Layer 2 of a small transformer language model trained on English Wikipedia (8 layers, counted from 0, width 128).
A neuron adds its activation times its output weights to the MLP's output. To switch it off is to set its activation to zero at one token and run the rest of the model.
A neuron's activation on a vector x is SiLU(gate . x + bias) times (in . x + bias), where the dot is the dot product.

Input weights of the MLP neurons that the questions are about. A number n stands for (n - 500) times 0.00076.
n41 gate (bias -0.052): 512 442 638 339 331 352 516 701 388 504 496 524 621 405 565 403 550 567 472 462 292 609 459 652 439 610 396 436 301 307 444 422 559 739 410 761 539 300 315 767 602 451 504 548 605 369 643 356 591 747 635 405 562 521 313 298 516 714 613 413 605 575 408 356 821 687 301 643 508 293 674 395 531 605 327 386 539 408 665 416 465 532 531 484 759 578 425 790 545 383 250 722 435 464 562 538 489 480 688 604 338 512 550 391 387 552 343 508 624 472 450 640 412 679 542 589 317 528 239 560 385 601 307 437 517 398 462 225
n90 gate (bias -0.142): 595 735 648 461 437 527 830 518 615 693 818 544 550 469 366 621 722 560 808 613 127 654 509 250 571 685 632 289 685 513 496 578 618 342 585 642 522 654 531 396 326 419 442 322 496 601 589 559 587 357 579 432 491 616 434 522 544 618 525 358 298 631 324 584 433 565 620 411 595 289 647 444 431 509 932 574 694 447 470 641 521 619 686 518 381 788 618 622 373 624 333 727 513 491 440 652 479 362 610 517 749 577 581 659 462 650 509 710 547 435 611 717 521 662 729 419 453 473 635 392 299 384 252 613 248 483 504 898
n228 gate (bias -0.073): 626 517 553 548 503 400 656 667 481 454 503 438 418 521 563 278 473 399 393 464 455 778 610 554 694 259 627 421 392 374 627 375 825 524 419 700 419 344 587 487 439 716 518 444 524 597 600 436 408 483 469 511 463 707 417 318 577 450 585 207 500 524 299 576 489 635 493 577 588 559 412 368 416 578 474 490 456 406 578 576 547 493 503 469 548 372 216 631 578 476 459 490 290 448 520 500 562 415 542 456 493 352 480 487 461 628 449 544 369 592 243 524 510 497 533 627 784 458 366 516 345 513 527 582 705 384 513 783
n261 gate (bias -0.069): 500 679 568 347 536 366 474 327 610 636 246 446 663 425 356 564 361 531 437 532 477 687 974 665 336 504 488 433 689 645 476 541 625 626 423 652 405 547 521 476 566 233 751 559 483 483 634 630 313 682 375 226 574 354 378 475 365 226 611 408 483 163 441 320 714 652 430 545 372 638 423 320 381 512 602 388 726 424 496 445 691 513 496 691 597 807 488 560 590 492 642 500 480 567 553 311 679 739 555 777 379 443 300 435 369 554 430 381 659 459 504 390 399 554 249 435 582 492 637 492 221 598 467 417 330 562 362 577
n305 gate (bias 0.077): 696 295 320 419 399 355 764 689 340 533 569 334 381 628 563 413 511 553 520 607 420 352 480 462 522 524 372 753 180 423 290 473 473 551 408 290 515 516 417 644 481 592 492 449 547 383 492 572 658 481 519 460 378 668 547 628 500 384 389 611 552 427 656 344 635 397 416 515 588 605 603 374 458 485 669 373 427 864 561 363 504 555 477 555 484 210 647 412 515 610 165 519 350 696 511 436 167 500 676 405 612 683 424 359 481 626 393 500 613 369 425 429 613 421 496 666 679 406 436 515 504 397 685 631 707 303 643 378
n306 gate (bias -0.020): 748 422 523 472 518 539 539 735 367 609 681 396 857 694 296 713 514 485 391 328 571 676 388 356 414 524 427 533 663 401 558 449 425 381 607 719 659 461 371 747 786 714 630 841 639 486 841 613 472 331 656 569 416 285 225 453 337 646 590 645 703 302 662 296 476 663 444 560 332 491 669 324 398 245 500 641 547 409 331 510 551 419 617 616 576 231 594 451 256 333 528 457 445 672 421 308 608 444 156 426 580 156 597 588 514 351 724 454 772 580 348 376 518 614 459 440 616 620 544 249 377 630 359 85 480 199 674 510
n41 in (bias 0.053): 265 679 236 544 480 910 268 562 730 531 665 455 406 406 496 600 352 637 607 473 519 387 584 311 551 399 651 701 480 614 566 613 520 336 412 367 379 344 454 329 520 711 487 703 325 676 452 470 463 387 361 266 496 586 697 447 409 251 473 602 450 569 595 574 131 363 536 365 544 599 567 360 476 444 696 537 577 562 629 541 440 726 326 496 714 476 753 353 462 532 779 288 520 364 432 476 582 601 450 592 557 604 516 700 523 622 500 424 118 739 639 504 401 360 540 480 745 686 651 434 537 504 455 533 551 484 437 522
n90 in (bias 0.104): 439 401 543 631 517 523 463 581 417 331 344 346 479 473 432 649 301 551 358 479 483 643 436 722 470 491 324 478 617 346 458 400 504 518 500 409 400 272 581 722 386 637 676 608 536 540 646 417 201 780 367 634 704 378 531 292 415 350 819 547 935 456 754 276 650 491 483 573 500 789 509 478 816 322 298 737 600 379 434 518 418 260 317 473 473 561 597 568 708 97 487 469 371 536 409 321 344 365 415 431 262 313 621 764 559 393 544 465 668 597 367 344 436 304 449 552 413 478 486 805 562 470 504 293 514 412 371 232
n228 in (bias 0.025): 604 658 207 500 559 659 533 590 622 531 635 520 709 468 457 670 476 691 561 539 701 531 433 420 415 742 343 691 627 568 435 556 520 569 529 544 436 646 492 538 604 542 413 410 475 276 382 622 476 596 532 521 480 384 467 346 656 379 258 450 483 294 594 302 600 580 428 480 608 614 554 424 599 572 491 343 528 541 680 382 401 549 260 537 484 484 657 450 489 889 492 549 425 353 310 512 404 900 386 642 456 715 318 369 697 361 828 560 299 299 425 242 708 597 398 311 353 451 504 358 290 520 399 379 513 721 394 469
n261 in (bias 0.020): 561 440 608 482 403 496 671 631 574 304 408 561 734 471 583 364 475 602 695 380 402 466 563 596 617 307 524 594 666 718 261 355 557 438 515 589 536 459 642 623 629 582 746 723 430 507 500 298 410 432 486 455 493 420 399 489 442 660 449 397 596 489 330 665 264 532 404 433 180 453 628 383 507 242 423 536 418 453 550 326 479 525 358 548 656 433 360 522 645 504 471 558 472 569 440 622 387 372 402 366 504 528 549 571 624 487 372 309 482 371 469 558 510 453 493 598 482 606 171 568 629 387 371 353 734 375 737 426
n305 in (bias -0.030): 551 714 622 660 371 475 578 406 584 546 402 698 513 435 618 570 570 399 593 330 381 565 465 534 523 504 387 459 463 483 666 682 377 348 440 676 578 610 476 432 374 546 363 538 472 662 430 564 442 384 507 407 830 438 376 397 462 606 552 470 518 644 493 431 606 615 260 587 419 607 535 695 530 298 456 486 608 490 551 500 343 510 520 374 448 561 117 553 429 513 617 524 437 514 537 682 523 409 341 487 455 429 581 584 438 608 507 806 607 306 660 649 576 557 593 300 453 587 669 328 490 574 490 394 367 534 620 522
n306 in (bias -0.166): 707 450 603 504 541 509 288 565 315 623 534 611 627 573 459 452 337 509 281 516 408 533 650 403 340 447 458 380 534 479 439 378 385 595 513 648 437 191 552 646 279 526 714 578 770 603 279 500 372 971 539 674 408 563 285 509 660 442 720 262 347 393 345 520 711 420 639 396 610 423 234 613 492 576 395 360 466 522 492 379 567 517 437 339 543 618 312 654 745 399 599 496 384 418 525 265 724 136 591 584 406 639 391 508 398 488 597 655 633 678 592 599 488 267 276 625 685 387 394 451 496 709 402 231 433 755 624 532

Output weights of the MLP neurons that the questions are about. A number n stands for (n - 500) times 0.0006.
n41: 514 398 362 566 505 544 441 639 608 456 477 447 636 284 495 794 424 596 587 509 648 538 348 267 485 152 535 704 906 520 465 301 420 226 346 262 756 484 727 649 345 698 797 696 370 591 320 519 519 577 678 659 251 545 703 540 385 273 450 607 471 522 673 696 287 273 495 224 860 601 586 647 561 505 538 416 617 658 611 480 722 825 608 363 659 314 602 599 325 390 539 486 594 254 243 181 561 509 775 510 367 542 432 477 295 746 588 419 244 619 660 491 520 355 529 663 438 756 608 437 726 655 310 753 506 539 641 840
n90: 358 583 701 673 242 413 413 681 566 326 214 545 721 383 435 241 437 519 486 607 686 490 599 414 629 655 600 585 202 214 147 298 397 605 720 970 427 419 343 397 505 620 616 725 616 21 537 486 850 510 419 132 429 479 273 697 401 305 631 369 349 358 376 588 397 491 486 583 466 475 694 653 413 505 633 345 339 376 680 268 715 292 296 588 553 363 596 627 772 614 299 669 407 344 474 609 500 519 402 464 471 588 389 324 426 327 362 326 550 408 734 591 828 388 201 273 575 621 737 429 419 417 750 445 930 515 487 486
n228: 576 593 335 766 661 645 636 407 505 467 513 678 845 647 550 675 432 509 758 679 436 464 468 408 443 727 307 815 677 462 452 514 363 659 510 609 276 396 289 555 563 688 486 466 681 299 304 601 627 509 542 601 505 308 415 353 664 129 558 638 422 395 568 375 572 728 739 380 604 564 363 403 487 630 441 327 468 495 638 349 376 473 449 522 632 430 745 496 237 684 325 673 455 313 577 618 318 761 519 651 670 931 315 500 741 381 873 504 394 382 641 341 777 480 395 257 411 321 449 454 411 454 425 445 592 472 261 579
n261: 385 546 658 496 258 630 196 215 422 565 409 572 560 359 648 140 208 295 496 879 441 665 527 623 505 598 467 457 693 458 566 327 673 614 261 517 472 696 482 364 637 296 578 699 613 392 525 504 451 532 374 300 569 158 425 629 765 532 533 426 536 417 383 444 518 295 504 359 171 590 329 238 611 588 446 483 728 262 337 528 636 361 214 447 476 620 441 398 377 579 482 374 323 521 439 549 662 662 631 440 629 411 546 133 433 596 638 402 559 704 355 365 665 353 414 408 481 462 647 523 67 550 496 509 756 628 596 825
n305: 547 585 780 822 736 857 284 556 549 337 504 684 525 500 456 582 379 337 542 444 508 613 461 527 509 618 593 533 732 505 811 478 432 509 752 429 123 676 535 292 374 504 478 274 177 469 459 360 648 509 525 480 482 366 464 318 238 532 726 355 695 456 294 457 561 629 404 397 565 649 430 593 327 651 483 581 487 474 526 387 377 421 406 470 331 738 420 517 362 462 783 710 340 521 684 504 650 491 427 731 274 388 491 517 640 356 832 749 694 586 538 445 555 919 672 240 396 598 426 576 536 557 631 513 391 643 414 614
n306: 591 536 609 558 571 565 306 568 520 620 533 349 537 747 102 798 614 708 328 166 464 563 399 539 359 485 628 426 578 113 556 333 662 144 565 774 541 553 428 513 612 505 376 582 590 417 518 782 404 318 483 455 564 556 273 688 437 505 480 514 662 504 622 392 505 496 607 662 399 553 398 670 473 357 408 505 712 481 353 460 378 432 814 548 822 157 683 581 259 622 598 656 461 741 423 389 708 500 95 470 769 194 549 332 456 712 550 316 769 420 320 175 556 948 524 231 521 787 682 559 376 442 458 413 287 341 318 486

Each question names a token from some text and the token that comes next. It shows the vector x that enters the MLP there. A number n stands for (n - 500) times 0.0054.

Then comes g, the gradient of the next token's log-probability with respect to the MLP's output, scaled to length 1. A neuron's effect is roughly proportional to its activation times (output weights . g). A number n stands for (n - 500) times 0.00072.

"ers'", then " conf"
x: 353 548 479 461 631 712 367 514 466 587 361 528 534 684 452 379 609 331 557 510 425 468 510 468 520 536 459 393 396 384 396 651 651 547 505 514 596 518 401 540 582 394 408 579 660 515 554 810 545 704 395 664 634 484 407 658 526 515 308 460 604 739 521 520 569 659 553 535 441 499 495 474 513 504 568 384 415 372 474 418 440 456 382 305 537 581 558 376 627 593 338 494 469 578 543 530 602 496 400 514 473 471 504 435 523 394 537 329 595 321 576 501 514 534 503 636 497 505 613 216 438 397 418 431 266 527 403 295
g: 531 500 674 474 517 395 763 536 448 524 445 257 541 556 361 573 633 497 739 297 388 585 683 235 392 643 538 596 567 591 441 682 560 642 921 677 444 522 380 498 367 496 406 493 573 396 387 425 538 512 584 428 544 266 344 288 460 523 580 499 668 569 547 377 589 493 395 426 346 798 486 376 526 589 616 588 535 446 460 382 511 615 422 430 484 339 301 567 275 423 309 640 246 710 282 616 413 511 531 449 445 522 363 529 724 536 373 522 422 426 432 668 504 478 305 303 452 384 567 489 468 400 474 349 565 481 615 548
Which neuron, switched off, lowers the next token's probability most? n41

"-", then " Jo"
x: 456 594 527 618 529 705 593 528 453 613 587 488 618 411 369 621 508 349 461 490 664 511 557 571 438 373 536 575 578 577 471 454 676 502 523 399 571 386 412 580 543 542 432 515 779 685 287 610 498 564 701 368 587 557 539 571 422 457 586 643 477 340 354 490 347 547 567 572 561 593 675 627 380 544 304 556 496 662 394 419 413 510 509 306 528 512 420 473 497 389 332 497 382 352 459 500 509 524 554 353 541 435 594 546 371 301 472 533 472 404 598 457 633 301 473 574 550 535 339 568 540 580 539 377 402 342 596 296
g: 616 229 383 406 504 441 487 648 560 457 343 606 232 502 624 556 451 446 497 470 341 389 296 481 430 330 567 248 361 471 549 583 616 355 457 568 563 363 657 618 210 476 473 499 519 618 404 742 746 528 547 793 513 450 760 608 392 255 638 584 403 468 692 495 395 478 481 550 424 521 651 380 286 466 542 308 323 512 515 435 628 435 513 523 380 656 401 402 611 643 421 559 474 624 526 402 417 660 478 459 499 720 427 826 565 598 509 742 535 520 475 349 540 592 376 638 415 472 485 718 605 529 428 398 469 538 705 589
Which neuron, switched off, raises the next token's probability most? n306

" an", then " F"
x: 521 555 615 658 492 617 534 471 463 598 462 367 674 573 385 443 481 548 354 471 408 345 558 556 456 344 573 441 468 347 669 417 596 578 433 528 588 435 568 569 446 588 590 527 468 403 336 619 461 512 376 569 474 587 394 394 437 632 342 472 507 569 388 529 379 674 445 332 626 297 535 629 513 557 424 431 524 593 462 324 497 457 512 538 605 582 403 440 611 484 545 536 540 476 438 722 428 617 439 286 590 412 661 506 673 361 541 514 459 338 461 337 405 334 458 426 633 393 507 560 558 531 443 391 525 656 364 373
g: 567 508 531 512 491 566 295 505 574 590 684 375 366 463 423 719 623 582 554 403 500 571 505 515 591 427 563 471 381 580 314 309 495 510 479 686 361 500 648 483 677 574 797 604 487 440 348 628 524 320 978 368 555 853 727 711 538 454 432 654 627 426 672 591 389 362 599 471 449 534 624 452 552 301 570 566 402 560 509 640 614 589 451 568 402 362 455 387 307 469 475 265 657 452 447 526 609 578 579 516 520 535 393 558 425 488 315 378 377 388 679 544 404 539 464 386 492 787 389 413 521 603 600 435 396 646 359 313
Which neuron, switched off, lowers the next token's probability most? n261

" dram", then "a,"
x: 480 495 596 427 597 362 487 745 578 287 415 626 539 579 471 465 567 439 512 495 464 495 357 402 476 353 490 294 427 403 554 722 629 581 472 638 502 482 399 485 487 466 446 281 436 444 558 453 577 573 427 509 639 440 489 661 338 653 538 534 618 490 430 517 390 438 592 607 563 470 381 556 457 349 467 436 573 416 432 666 487 460 482 376 475 374 234 824 741 460 695 500 449 414 487 441 572 551 437 603 469 486 482 297 309 342 385 367 415 687 284 430 476 371 522 526 607 402 386 530 377 510 274 516 562 425 481 357
g: 316 544 660 385 599 539 227 302 533 324 435 232 433 437 617 455 562 506 588 418 469 421 651 597 367 490 565 610 776 390 559 505 451 401 447 597 519 594 772 490 588 606 546 614 437 572 549 391 615 534 545 526 387 551 557 544 694 540 578 433 599 727 669 488 591 392 703 473 547 573 452 584 728 611 676 329 530 599 540 558 573 533 426 427 445 510 550 394 544 529 599 497 363 787 520 607 468 657 430 698 693 474 559 223 379 817 513 527 598 650 449 396 634 484 267 486 501 463 776 561 538 677 195 402 537 425 715 509
Which neuron, switched off, lowers the next token's probability most? n228

"rat", then "ors"
x: 419 414 487 441 402 322 407 344 562 300 366 652 529 591 509 745 773 461 432 583 442 499 361 499 526 376 344 351 426 552 347 566 552 572 467 353 551 719 440 507 326 610 407 655 496 558 449 487 315 450 549 595 509 606 330 450 369 653 535 561 398 675 709 538 539 553 524 546 476 453 354 632 444 473 324 488 667 447 494 657 376 473 389 555 374 542 334 602 772 624 699 325 396 691 473 444 487 513 530 398 476 514 596 506 402 550 436 476 388 351 556 370 484 429 570 329 467 365 741 503 565 513 463 506 481 370 470 486
g: 473 269 458 308 366 380 198 716 324 402 800 474 374 572 610 331 589 778 598 625 389 885 700 266 687 451 409 643 541 512 499 513 460 533 663 323 587 508 445 499 456 590 541 589 637 551 602 627 599 595 517 516 574 582 639 537 624 429 485 476 358 571 602 560 550 507 569 354 345 597 355 433 365 396 443 488 431 299 541 432 500 511 254 600 680 467 489 472 420 596 885 536 442 361 416 537 443 374 576 329 516 465 578 470 463 365 634 544 384 377 516 476 505 382 404 428 317 510 618 315 364 680 493 627 426 503 479 529
Which neuron, switched off, lowers the next token's probability most? n305

" son", then " who"
x: 599 471 437 437 566 486 410 392 637 387 513 505 541 453 440 490 503 614 460 425 658 365 361 523 370 473 596 347 336 569 557 502 586 627 393 552 481 425 439 381 406 536 506 384 640 445 409 717 621 463 487 717 629 391 477 416 408 533 621 583 469 632 552 408 558 699 670 641 402 346 360 572 584 450 426 456 510 560 489 506 461 433 597 524 509 499 387 656 516 455 673 381 541 459 361 448 502 590 560 631 547 521 561 530 473 648 384 611 529 414 510 439 646 337 567 634 546 332 273 406 626 432 263 465 573 519 541 219
g: 517 400 567 452 672 570 616 420 353 381 514 512 410 589 315 480 376 263 766 340 511 454 351 447 540 799 354 303 270 510 548 557 528 508 431 594 688 552 556 633 423 586 575 570 499 318 818 559 421 613 364 432 703 585 484 541 638 269 358 260 572 737 555 428 445 455 501 605 445 630 640 647 456 471 544 441 432 433 548 585 478 419 454 647 551 597 627 761 618 790 657 376 591 406 574 516 588 525 385 677 562 637 296 354 516 523 470 465 584 595 557 454 399 696 374 461 423 415 199 373 400 397 604 487 295 466 465 449
Which neuron, switched off, lowers the next token's probability most? n41

"In", then " May"
x: 727 589 478 572 410 614 580 370 477 598 529 558 476 533 541 458 751 580 522 543 491 415 361 460 509 406 499 621 571 559 425 619 380 233 621 474 461 526 558 566 564 665 613 508 520 448 638 436 513 613 383 582 539 569 443 439 462 547 609 406 362 480 433 472 447 498 590 456 447 423 481 465 605 505 472 557 602 504 383 460 344 603 454 465 438 606 470 422 435 180 372 566 350 372 354 497 509 454 432 385 614 476 738 408 549 499 612 484 509 335 535 369 648 383 412 681 595 423 587 406 512 473 460 323 522 393 520 313
g: 404 454 452 482 609 509 352 486 535 563 635 366 561 395 287 364 404 537 499 358 656 561 605 415 574 448 442 602 469 559 486 483 676 599 536 407 347 282 482 407 644 472 481 410 869 248 316 209 179 397 706 301 497 735 534 347 448 441 469 466 301 368 396 382 520 370 616 628 373 632 528 477 476 532 439 719 472 658 530 257 620 513 583 719 502 417 519 630 539 351 557 720 484 595 359 360 678 355 498 534 621 425 603 520 445 440 413 553 707 605 538 439 701 671 259 604 453 477 396 589 580 469 396 411 421 545 370 517
Which neuron, switched off, lowers the next token's probability most? n306

"rang", then "ely"
x: 621 536 431 348 472 718 407 556 585 275 503 524 427 304 616 617 421 482 394 545 408 467 483 308 574 347 663 317 395 605 312 492 618 563 610 516 644 627 479 536 556 621 412 464 525 523 453 597 717 641 553 503 455 367 574 533 531 476 542 371 387 600 497 543 470 517 682 443 368 494 479 534 628 453 341 429 521 379 534 590 507 538 483 555 455 480 490 620 835 493 574 597 494 593 517 687 576 522 469 363 411 396 660 331 293 419 555 487 544 820 370 526 433 402 488 329 562 421 538 598 493 569 480 396 645 356 536 468
g: 620 505 367 625 429 274 719 560 619 425 384 462 588 488 514 585 355 525 402 374 686 377 769 342 333 711 607 434 470 608 531 715 411 383 434 304 384 564 408 550 370 576 655 408 613 515 326 452 670 512 426 608 483 482 606 539 698 433 567 419 612 608 312 384 447 624 539 487 459 538 513 505 463 722 444 322 376 475 512 319 280 299 677 249 754 488 371 648 348 452 830 516 433 404 721 289 456 513 549 237 583 542 654 445 502 623 538 449 440 445 409 419 376 604 620 555 280 545 429 435 654 433 417 455 451 410 530 386
Which neuron, switched off, raises the next token's probability most? n228

" seen", then " by"
x: 616 398 544 524 550 467 405 578 598 551 510 450 513 412 459 358 538 481 480 475 449 508 464 571 446 365 523 448 431 768 545 559 614 430 377 482 577 373 599 263 527 596 533 624 608 566 512 691 564 650 271 487 491 393 600 412 478 574 388 548 326 513 471 648 406 526 656 501 523 526 520 537 481 465 419 526 681 479 455 430 437 525 606 670 481 534 477 555 832 668 546 353 457 567 433 481 498 572 484 478 443 600 589 546 539 544 447 290 570 729 351 551 626 438 536 297 746 553 456 492 345 448 385 449 346 544 498 282
g: 577 558 324 281 519 409 431 401 544 486 311 443 348 540 421 527 481 638 551 388 614 486 646 430 319 587 422 483 435 634 579 404 447 473 645 362 304 389 314 476 284 449 694 653 550 320 484 842 503 694 395 414 328 482 362 526 375 369 472 519 522 550 556 407 350 552 450 374 575 337 378 604 576 439 591 488 540 534 344 369 451 423 629 549 672 334 377 602 455 402 623 517 505 449 618 582 457 451 652 338 432 616 661 449 344 621 518 533 374 383 633 363 542 509 206 858 518 589 289 194 666 348 367 559 437 302 415 342
Which neuron, switched off, raises the next token's probability most? n261